Layer 5 of a small transformer language model trained on English Wikipedia (11 layers, counted from 0, width 128). Numbers have three digits each and are written without spaces.
A neuron's activation on a vector x is GELU(weights . x + bias), where the dot is the dot product.

Input weights of the MLP neurons that the questions are about. A number n stands for (n - 500) times 0.0011.
n1 (bias -0.253): 561497312560453352603407503330661619439405458391428571547567460564629319530670413772406583377742578430543309592530788694337493517556393258384453425475474647497350470393455541546517447414565503366357490538699645519575614526308440581592404446732618458702458632385308490619683520513576442496430465442405447463426460413629611367679288559531422650527507333564444510424563629463221574530467
n8 (bias -0.109): 373417483644491524556524715605397548449513452467364717487652523446373444343722609434462542354367255582477528402467542430567434500617398621667470563458421448392466493577440446552490398558490513744459540510507687573552469546626397352693466556604541288507490543272468780614493346378362478566358434624480625503724578554634503624379335451466618737635569433504664443641513448570288463626223
n45 (bias -0.147): 398480570399400541432509354621573555558497418594524567474672474431438543462267560473659443643434575486514536540603659403482463449511376662537509430430303407564377561494328858536642545527450658526607652527480555461595565483426405433424494503284506497488403506434427547548385561543318593563497554552593347549489254680470405577610615376491572457571548582451361555540346489571512486638407
n49 (bias -0.129): 406445612390587412419587343366542684349636601635641489296524524497500373590382405568578460545586520524432583312636525592469611493560388593473527457381494404320632404424497507279532628528465322510259528549514394579450358264639370762355591391400695572380529497559543347601409403359378497632639750676445750269464493441472630408449520390658688585612628406693557644625391567368476383548403
n57 (bias -0.147): 383500447533453375654564516569465590443485449410556391494319472458387433459672225422487361292491549571256543595575483461326689393547485431540494381669455461405395358570530356497638602500500408596416640368481358542631538506491522661255446616369549477686431383712494347420458554397469393670461559544484490339413611627348503289562540644629412624624633510563466312509444383540653604537534
n65 (bias -0.291): 667451441367563565514307374520513369672364534704608326409434412353445528649532587471474252503444630524458652472437556422583625391568641643434468414407600628369311535407537525705590403331396543471489439363768440426503715383510630446433382612438587691525507348677473586331435610586445393581570621475614581302561310662467348414424469483392493573507486452680323391691685652742465729797472
n66 (bias -0.211): 457594622476541526578607676621469684622398469653574149489273623348402394351463428436447461601467454322696462528608496399675443560322554440304439630492346590321606566298408585421493604303463565640638680537438478635321565411747572132641411623598463455667367246662633595429485562493618311489264523435471587449632308476545384577598553578478476450614532527619693666568478568440590387421535
n83 (bias -0.141): 500543390599351643317437434689555600336273419794511332527373396518247493445775481532327694377403714576607798466566385463666519380432373577527647361480430677551307484402456271528572500448476434571356374428679547544504606534700573504717540376419656715593618258541643394196464391602466655472379455820578613715414538418324582546460466545468551408684325357517496597542719454749515636407291
n86 (bias -0.143): 494479621500529479391635628460298493563529533168529376317559638586390488626387393385525353571730557373360394483500493480335531690345403395401497478383536522577542423625503578558479572464543520691414553496538347669574435756410337524482528503496482395552310444401581588616568651405383626612477558682395478616473422570543378623750554307618645555555380716382407594438224360420403382898463
n93 (bias -0.178): 475490434703523390650465490460947530487385536390477412469434341636351604465634493507442367409497365582514442449576551613579466651468445645507694353471388431539511304551582408511379284482269339730478444781479395573571624674542763550672504514268511667368544367441389592548578402360582480514510507682753438598427336607468650556545294408361532555356575361548558469366403589471490483448418
n124 (bias -0.067): 536243559525577621384386366585602428421481641364411393314337461365604541507460490541438639568507382565396486574513382421530519551558242373574480302337675271427327629663556383633443490429439516708497473581684418525605401474376484376552436484671568521444666444487605380468382404488438534692435620606753527417620648626527240637417506567503705370633519632612526454639526367476392401605381
n134 (bias -0.113): 318514323461658613466402500339571464635506438622619409612401551500310345379448507425697524648490617534408674301476314648500592461525616625642703380616559539507497573551659539253606592507567360426329601387590545369467607405326493413482465668461543701693453320585440531419218490490615676461275471486684590358487466579525497430497530671500516497524443297731324397609490534673524655620268
n143 (bias -0.270): 297386542579524403428273711874672591511404744363435677464522318608516471504552453614234615596390447471381427633478202535360471436578415481558438531512587409323530375442497258584530532226575233493492441493632588451539614737493500373585388624527610328676419504646454600547466732562550319511285595434337610784444335633576474469541447603590425239554590566543460482587471637544558533420479
n151 (bias -0.148): 448659592347737596636376420625421558387398555546585450537667705490382548558473503430686599497460644185493535480620272445475739542750403419533497450433388538503531673710417500602241470441528465473326561566645578455448475258528393422400455379374573514578528280414702708530469463377507350619325475727456563510639348519347490532440359349389506547530394454428550429556473378630510439493622
n153 (bias -0.160): 506514230449402372606552624429462442549516278633475614433409540516394485405435544402398553500557474354460248533477529448617493347572390623606500336560689805643449364393363390500708347493476561479465349486632602671631430450435540582732466807489374620615685314561575411358614585437403269651641602605585479381497437571416750421421585671455600550483460550615510480513537304497399639534669
n171 (bias -0.145): 419478451571302416620595258480493455473621432722727508628532735657415563435583607500571644280393410264563519535411368397236525581447497712648529492560659671439384489470361675679346630628493426248548424390561554394469749475441496448300723464481378451582338478612528536458562374651553619478500638410533541525335409737293428424483524402350503231549619500591454654518379504641264496543458
n178 (bias -0.117): 432622461565617631399519627444439551745538553506509389494710494518577550516487450594629442483540588506595644372506434628350411436390549435463562559477444568415787359533394459574321583557672297538497367526519472545458433494385485611526440438627555341313801525598594333405545403424310343328456659450579438585407711530526475450608594391545659411525457464487614690574438509608578409683342
n179 (bias -0.241): 374466594627560538489500552697363568486408582648702583348556679625285364666481440609589430357496638500393465529489583435408699373535591609552739326603205496492652654543550721422619301673569489458481382546624673364340620357472444489488343436523589512594614489699453565309450028507393678640610348496580656707511434701338207480444478336285524504666706358536422515530452482455564504556397
n180 (bias -0.199): 484525382428368737489419349383493465500527493735726355464644572500211542391350543500583614564587535585422492525511557490470404713570601436407579565290497504339537387592462482549556529430408438589097361437645359614468367429597712542603518240673373742286557732524591665532456409432525579481380508311456605682521415455466402515585570433151517615611553485608329616365798482374623721590539
n211 (bias -0.176): 586362523565588444653441312493463615354428306511628595381698746445753718336606367508636472310529693464586336543720646486606368579393304519525772404427476647595419474347562585511541614515374414459616460507282431503686527493520616532469552373542320492587527558448331390443441317588282438451455644602801402438587571368395522481442599337478574213733625538523504692371349557556352278471486
n247 (bias -0.252): 576566416411401403564530377517616514353329354615575370579442402601225564570688417564474571330154405554529760361446404577507396598423517561396391542446445477570393398423672370474470539321504462645459603500627314552761390482440536475488385347576346470518710306555588648322384386415435559277445420460610633544661293545526526691738514724761649442439561577659618496220623568433427719576700
n275 (bias -0.204): 486328352654330688642381418421526673588448725494486497448421384363725478426525302557519509563540539412452465645457705629394494478401477484388656688416596475398332429516285569449478564481635279344373450563565586570369445497528531550526394564385605497392503583450354478422425503483530579538532532303543548500550581500712565539684473422547680427609443487542594448657573530275387478549560
n281 (bias -0.219): 391788474566598461648504629386480359645543557666412349354611524523587457433660444595442266448682551403503194338580619443452659435581392602476777519666367398341546606352646386449371434349643477718399532572440500564503371345668580463574471699595460438539607430400520504589353422474573620693417270528348340436443603402446549481621646500367624642376569493411241535351524596445409711692558
n301 (bias -0.311): 474546333230523615569353353406573419321487685705513307381507676547516522557475489361306497381715490483566396469472310503609691482624510813378447410578714467575461638481553371397323507514403483540398579392415281493596719379659563555366162585456562533595541468443425586631598536526636523632366463493446460429649503348580380534599596614359438469594462638718406500688507316455243737542579
n302 (bias -0.095): 247376387503411487535453494587528544625469391410494545225461493646423396759513682622486715588637434702455586497357476484601580291542409534465614452359546453490560575676589307357490497631363481463456530370546605285582426503657454525555417630667608268559363389407437457506520431423638506663512285493546707559531442575567529622314468497272351652394426472611535631532526375679425562510484
n316 (bias -0.121): 251526409627331366290863519668532482716539657463727516333269369443648301681527589414403397374444416393496386529593444626551751438604455488544485326512436461280348636488613611559715474681473564466411397588369470568456475371607351645551374436594453441556563485504609165438673288486404553543692375647489664496442507442546305528444544452488615637452485318676604549404563555744433184369570
n333 (bias -0.245): 656566459497343597519600578506580412560444378581500465516591353378548535579397415524702532598454624422545593597507528645332406439473699455561572670697363343663473629660354620609588477534456453389520500500526510582376624310455307529375547336445663541441396649406580320503695517497714291442316438550610541424320416573670480504245522433338298471506416521696432645477510448539297395441333
n340 (bias -0.142): 282437666694369492265493613665376634429382433442524601434529551251450500611433573454595547359596411598688485431489578475483518417531287534471643710469333504467388419364538549511489333368316524478390675545474496637236573536619376703403320709489591550474357581472486575536594296441507430668493243670693397485581727415788485736521529615398479864536377481516478294460474428604665518332298
n342 (bias -0.123): 410654116593575519428578456339648483461713427608459631453609544632570639375408547496713496483584404604424673306540821588310532274645456439576449454554576538422437456566351385439661450463160580724526496586665449573326400364257576638562504453569689592544596504302486304450676261688662691371542405438297397574451525679587441406609443610391524449583579342430457460367417421527409500642475
n345 (bias -0.160): 577481421541573577475621441721790356458444628435506497559602428610507550500443655458679546614425479438435513426584665494409518506491509503423665361599627425579437487467488328367670472397391491471426687567444610422549650469509488443638353431370464722597592669488439383451282437342605562178527644509611376472524414470429632507561391512346515435364423460583617534352717482277581569394463
n351 (bias -0.085): 448446443509476621450549452445497448552557482541521513686484510494417559667555510576407472387471540371607460484468480500561692319541328540378478295581388702603571353493479630444654597415350633705447393428688423433277596384571364334426672570467632453503667378436593639475415555596619388619566261590378444449528459558355318609429392366595544560456287739385594475557475462652573781471656
n363 (bias -0.092): 422380554481372538473448297432506650480702409624462758591659581717504350562497432571472607560371408296322464563311284435581476619383640670396527504414671426524255459349542199599713554622577487715507500517302510572669455530566595398687608330422532404486625527555223334557552428430473526344390582500472426521487593605676582380468520268545468473544410399670624500490574624534378439544460

Each question shows a token from some text and the vector x that enters the MLP there. A number n stands for (n - 500) times 0.013.

" m": 469521593399513519472514462442372615340566688546342420553327452457256481452555552698450497737501397656465538512616485517551428490539469401567493662622555553726485580332448541460514476561548402531747568437525671476434543377430544586344532431504355490564673438514539456577338455558432527439635625398527484337419563421500343387425549502561419511513440423299308613495600581519734567424516
The most active neuron and its activation: n134, at about 0.94

" of": 510508532417532499593447394520363437430492584498276388482439430450233484477579535640457508752428433452510483533639433386432547459594590384329499625608483591370432511535661591445423547799633541431609483613580634539434342535507551690709419428539524343441528414451615467637583580513621485443563523497481553386463616397381472554619470431479373446459510482462429555613535403445622474455500
Which neuron lights up most? n151

"id": 500609550590416418367482542438406527329433592371276605601472393421415454527508541433564439493379372526493562509420551386343406356623410486424442566486459525315604696631705380526454526564670745514583613504403696587510487417666544435426569561653589509511465461517510653770566462592447590355464625370712498501557684263603446405383498342503361529483476604436430534435624482685513384342474
Which neuron lights up most? n8

" the": 542475423495455526552421532432639486460648561457379489451396457467247450394561400677431470895464471520542503479656515365437555431467419420428569569532517570399471438464527591386577479705656654485575544635427585454479514509448530710505522376561447313437515435583533593647584582458444451449501475494559533383520556444422488608457401452519288493521451602344457496708561536498414474467530
Which neuron lights up most? n1

" Gra": 601527414411577615387556540361503506275618696420305395637409445611267441500499582449510381611602430519556483538555455431625441451332447434577549530527541621554401486423622389446627535592547705489585497452533627585477537544554421468614464385416419596389463698417555562618688656408519490437670663427544377533390313367585332657419538510454406633677403408530495385575448461526439419473449
Which neuron lights up most? n86

"v": 508475459402786546516652459535458699218647570290315490533390496462395333364530521520361468292452621565596613399531482570400566578526470402520387577533486554547391753442508656560498530503584710378583414724486670452425567512580536601467584396439360478352462368462612411484554558577540737464532526377458439354458474513540646515321482521585390454579424589292594479431644492531518403505592
The most active neuron and its activation: n151, at about 0.8

" ret": 512490473518594408311409453496341462123402605438280598511589499736385555432435342681462507563375378532494529585534448464485296452584567480566567683534560524604416730436457605458500542640503379502594384564445627440452582590445576555501501455527502558274436423604576615465570477463440665539531550593610574481457555444675438496440428675670442526370515657328243463436412674443541468440450
The two highest activations, in order: n143, n340

"C": 476466373539736547359483498396521585322557474469568532453457362384222416576551744566511378562549470578609464471455363641461500409315408328638555566517635657437393537376580547424578559680545544437619508597311677476582565454619514485346488509473557486458728469576481489661455377664493475452558557465572521512525595552483462426477492557417348581442499657301438417697587278477600383583473
The most active neuron and its activation: n134, at about 1.5

"use": 416538408556525526513609466478443614449479585423333610551292490457288308307609647691572412648767421674440491499573490399370500418560493349380630615604528518316504469570561408475601482610555529409571632523553728566401335603515607582459530407543477380350500479629626425482535497665482492477644583457546565406345516418488534339482618406645413514607429586389523422468476461395416454571515
The most active neuron and its activation: n57, at about 2.5

"ail": 427421454638479515591427376349487627395562693337403425670392414493395488468402601731493426585674459561409605581443387548510344545559368426560497481451486435430408583429771571568650368613532670437409471521450620336537365594589705430453498320587451490493335563628513522525576471490422617301568591343560459468515665349545456400481612446472294585580481600363408629468564457516665431716505
The two highest activations, in order: n180, n363

" 2020": 447447296467748440466476483336638431341601628357382309518377523453538579494513514661553399607463508544622344574585396477505381467375475412600443724539602604484243453296512574511591674623486563432541496535406548495542367547542579591534661501607596463342462514417539386449568348613396522517759517492564665554423632605497478330357388495494528532395557742507278662408636452474469471498440
The two highest activations, in order: n211, n124

"u": 507349390395530545562444711528631460364465658524503439540593506494352353516489643479398451414441333533631361531582548512472536361428563310703422547487593498619511712487529513736577550421628575560536481519567757517323478597592484525305521463400493540510316596419591627518614462415366658256436459390575547577328462413647513555384575508511244638525450612617302312508589430378539533514553
Which neuron lights up most? n333

"ial": 436614478448589605514453391560456519330618665369361387526333504502276394391371675668520551744546549661595474479544454381398433459495488430532535591467506537418422495420458426416416576634468562478593417490407707452527417662472534676581399364622508442366402454521518308485550580603487501435710446319542514398451620491424468428537708530615468529583487635340528532534444489616497540646571
The most active neuron and its activation: n178, at about 2.1

"ter": 569485485434576559437578480487601546337639509451461552527258404440193351416524774622629397419483519479477417546600509539537539295439485416559369507573697525457437453536668508469329578490605658450589475511450561479388386520607633445530610422557527452448493559656491406547598555704529538458711625437518540480435663409552562343595387576467489411550487659314371515507498488489512379565371
The most active neuron and its activation: n342, at about 1.1

"'s": 532605521340617547569603475471568619371702536442465445494283505455278521460529456580566477852449472595611530483537389365434378443480509349432473530504576547434545334452607516576569563567591611458648458581388621344467451635418593535465394454547473372517423484635484473446507687396392529441566515381618596359492611467424444538623383529573473702572407527316376480624514497493366372515581
The two highest activations, in order: n66, n86

" |": 511388372451405546482502411493546403505654682578352500417388654500303571420488551578518364710404456556633408467496488420506423587542609460501419397617652485383417548556605598494505553549671561448596522590572522562393435516544535731427422463519431319419368452494567636603683486368421510415794616381487566402530554382492493588410469399559405535546485585363348470696464301476646386618459
Which three neurons fire most, strongest first? n86, n49, n124

" South": 616468373556477486521489440503473656343689637365265441639290474660353535602407715554357429743502431509526623546720508495497423399404602560476447389587679545519285565453489537330541482650602742448539415484449594502387360569671490534558566512453529350455380507517438418537616521522437537408476557479551497552552552647456513513382369524474357556555542750315451411550413439489410423469481
The most active neuron and its activation: n363, at about 1.6

"ey": 502560389498644496475496553452496639401487588557288411688420378426339261635431619767574358614534533560443456640444519550398469464467413462546447475449470577675545390546598442580535407652672486320504390563492520365384483645470697460538644512600388583518478544504451416556513539636389475491675622490498452516504690381314377446638373578608401450585562693441442312581442309366450438576480
Which neuron lights up most? n1

" b": 483382465486444482387453561486421437313633644515254568599491511480323490326540588641429489613483387510587672582592436620445518406392390498602361639672455584556515683543484550563582555489600500506736433362472445464650483353507432656344529515584437484453501585417638451680485438518556712582537559401582421297569612243486526521539560494580470498481313493220333393496407429397643603563555
Which three neurons fire most, strongest first? n351, n340, n281

" sc": 595421458605465532387594541363422482107548602470391568522409215323320445600546424500467491632567542542487582567612369550531363374537592421463477503625576582702446642579513471467604491630450487501682483607432565411603580572575438610557371504471337472516564478531558589607431535447589644421725529421435385380566624429463507516571496453490371623426308649212434406663509539383439646419524
Which three neurons fire most, strongest first? n345, n351, n301

"\n": 535563375401608439518563394485484533483531772486276681382498485364338485471581631646404440715528592493318486494682628601525469501524491586439487667577486602308351610421681538490456475668694523524523480346482368354352387620505477489417471444573445589520508367446537656659583513494365374433699478423666564541430509359458494481566506522567566498405476730453350509395504279490566476419411
The most active neuron and its activation: n281, at about 1.3

"op": 476452532490541499431548565526437353499525603385528611605573419442429358439445661439485400615410629570434669460587338460601593476466475380439286494561583582513427856518420499601541611531701641435384571675218771377577472507473710340477574554285573411469633549473504391659460479599483648431481617425480483376377487462592473602537331407484216420627425600419611624587366434516540399546446
Which three neurons fire most, strongest first? n363, n45, n345

" dec": 471497531278688461447473464413441553270570616621425682692452320392562560604568464584307494671506548548430654616484495466484488340488568440618424538512506469604325432556502485572603452743514494448616526590402628486539412464503501731572527483603356503277621481698573647389422402522398693500523570473412437300487451436343386595385426555518484585410428543374447407502485514522650298581348
Which neuron lights up most? n124

" qu": 540390691293401649448418337615495518515698580476372526416284298485370469531633448473557607568505383480592532581526434519497494530453538557589400635575434620412558668566493430603590469636694456553594362504427654571539576419574556749460456432464436583459434359597540547536430550437314587412624582522587576438297395313491519349238472722523420469423466617366428584624575437473498396499510
Which neuron lights up most? n83

"ored": 378529325461505550529493467473419632349287699475229486441167438472274418481487584669572513641610464605535472596582391604545430446575563502430558562614425586488399536415649473526526541718379458358560505675416722519460514489446547490458493343500563400486441424477615398669664487518579425480591606513558466355449585497526455444432374526604440553620430552424543501433627485585497387549611
Which neuron lights up most? n316

"ies": 467459516492550488620437462486445565387543582349277627675302471392256319459492563619426440530445422625514518520716440467506456426478544451550655525645634533392327489379535501542460530666440582392563597443464745399379347480511566433650536476653507361444519543511493474577601514694563512508562528469793398390431635462374556512482524481613561538546540572273637466522370440480437445675443
The most active neuron and its activation: n8, at about 2.8

"s": 643517470414669456466542282325415648468479737324304758560530396471446604461494327533512451548377357622398514482718586380415449273534642666676525601657638579495429524494614491627466494656687502374543352462337570395441303487486424494574534472591440478468540659609521464442556443474593494405536591544395540400546697368424598545364469434517403489416554592403527511361584542416514415543580
Which neuron lights up most? n363

"ada": 494467424461532437500561601564583512280561612382428490565314553662341354374451681770504413560546357658502563529555456434404382481436497405491698568628534489415463687461671675527420474809617648415535543432504683539321296482545513554371464429507351490406678446538581489552574472640421456409484500385484515510323451477700625432415577423563413503636483610291439367444565477429546422454553
Which neuron lights up most? n179

"per": 626648326583590353375579638491374429549678753378444439599440325368369461446332717575501463522540499600397513403448463483489667482638502357783406640678493510529423615525510441611606584550429491223549475673305340458578558451500655370434489370453458486507432555499493517504495518542598561483527483444505500572420611487499619558438448490409269460600491572384434395439545544574636342661587
Which three neurons fire most, strongest first? n316, n342, n333

",": 430346405319633440530404343507604505376514575513346557593484425416401676481480693623517593750309389506553607505698504558445394518478585372589521465598484511675421486473645477458492453649550565439586505624433587505442443464531635582500401383502490357399491325584533575566647496534482453421738415378617697384444600490424608530554577402568504509339462572402370469427516600503458315429482
The most active neuron and its activation: n247, at about 1.6

" Pre": 388488572382584451392553660648481435403717686469325617674456479409418477346350562605477365628458645490393590474458536598557539342377451376479454526587721450514319563476570448653447431622644569340503459611600569485449367656510508492615458501429547589339601433573519679687622451482302499396709467393603490724550538496497394466365373475559402435572368689223379353477506486470573495550504
Which three neurons fire most, strongest first? n143, n124, n86

"ic": 514512450649685516503500517523536567368566501526534550554254405429227268557482568598404256628637461653617516418632496479410387466540579380473554570497469568399405566461414458516450650671495634434606570631287669456475287492514514577662413448540462412473561469527489376588505563487585484493625564295520411393472674564513532466521542444570444417534456542308493507533509476637456534615493
The most active neuron and its activation: n178, at about 1.8

" a": 439421472308457518522469380490521414306532589513509455502408463387456533359606249530401543740544539536575495561608501386450425494602513512468499552616548511507522395384584523598649590774684648411596394473384544464612449539506588673352536387458438427449563529573501583371523789404386423468428392328631733445426662237527534382433448551585357399498455626393335510754505455486551514550533
The two highest activations, in order: n57, n301

" was": 538543440363498404434452436464553422268430547506403613624428438445292635417560439588587362603363512621487493499504313421490514573515643512480420586757527390711571465342664549330601462685751615398602504453460609351455374553502539732580483348599411404487430521536532586501589510577436392462475429367639660543491673301423614474606499484473339583556546557516382568391480412510539480543501
Which neuron lights up most? n247

" death": 381592361519555459587434500399552561126516743472280524550270526454380523594530569485659543623643408583542513632571278478517565358508407371522412614589412505317512459464558551545624446616508549336706479444549541478507492593632527572492518477629424418563528495343653429465549578538572256580655489548854468291456463326567428471533462445542401534467536527410440411384585547476480513468499
Which neuron lights up most? n340

"ec": 506422292323668534455465487505498545515444505524430644548550392223344370559407546635383309631382598599654512588545615503600381445373650600505547675378521548638312575607504499649570537549575499319556388694520606426377508579453588520438452627526429560492713624495526574501367544588504521557577553509382494489558385437349414490410463515391202542432467631344461440634454376564606454577494
The most active neuron and its activation: n65, at about 4.1

" last": 475391470383445564353468519543637480385691646383502541496427543365415580570482464668620454776427443657556578586504520381566431451387546354468446633616533471419462426456696645483452506682674577315495352655257595487366611635607461679444428420600435337431474374593522470326459578520363453501618452428581650487532592304428526401444462584471397436496458650443378502386467614516554594564510
Which neuron lights up most? n178

" Scotland": 517552309534624351417539490411561605338681499364319536603288424578247481507571655694594463662602493572563471442568374502387454494430592461560556441560601515490248443320568578446458484662570618321649519470463487564514365524560637527602486435689496488404400552477487457487506439588526642559725533445585499535514605479448575489528570437496518527618526738360405372423489437458373358374499
Which neuron lights up most? n342

" African": 470535601553577425474587567539620614403794537429409495543221526534337466423576625616362419809589461551559515474556450511483404612474517452316477451596515522239373513302594508351451584600554680383509399587432733371541463625588621566525547499533460418416395477494568437486464570459386499459544579468451467474469598534421558462422685484476416625573477706344306271524447557498416501439549
Which neuron lights up most? n281

"J": 574503487501756396357542509370513508312508535370435346524426459470257417462558793552669435546560417511514488481392465549488584537477443265757496554589551655371476525343527562402613571678632538550628463564482555362440546447659494470477365452506532611482589594579469521613502435656487321395523681518500605473387512530444538464389516641493313522518573591419338380745557324344491488462520
Which neuron lights up most? n134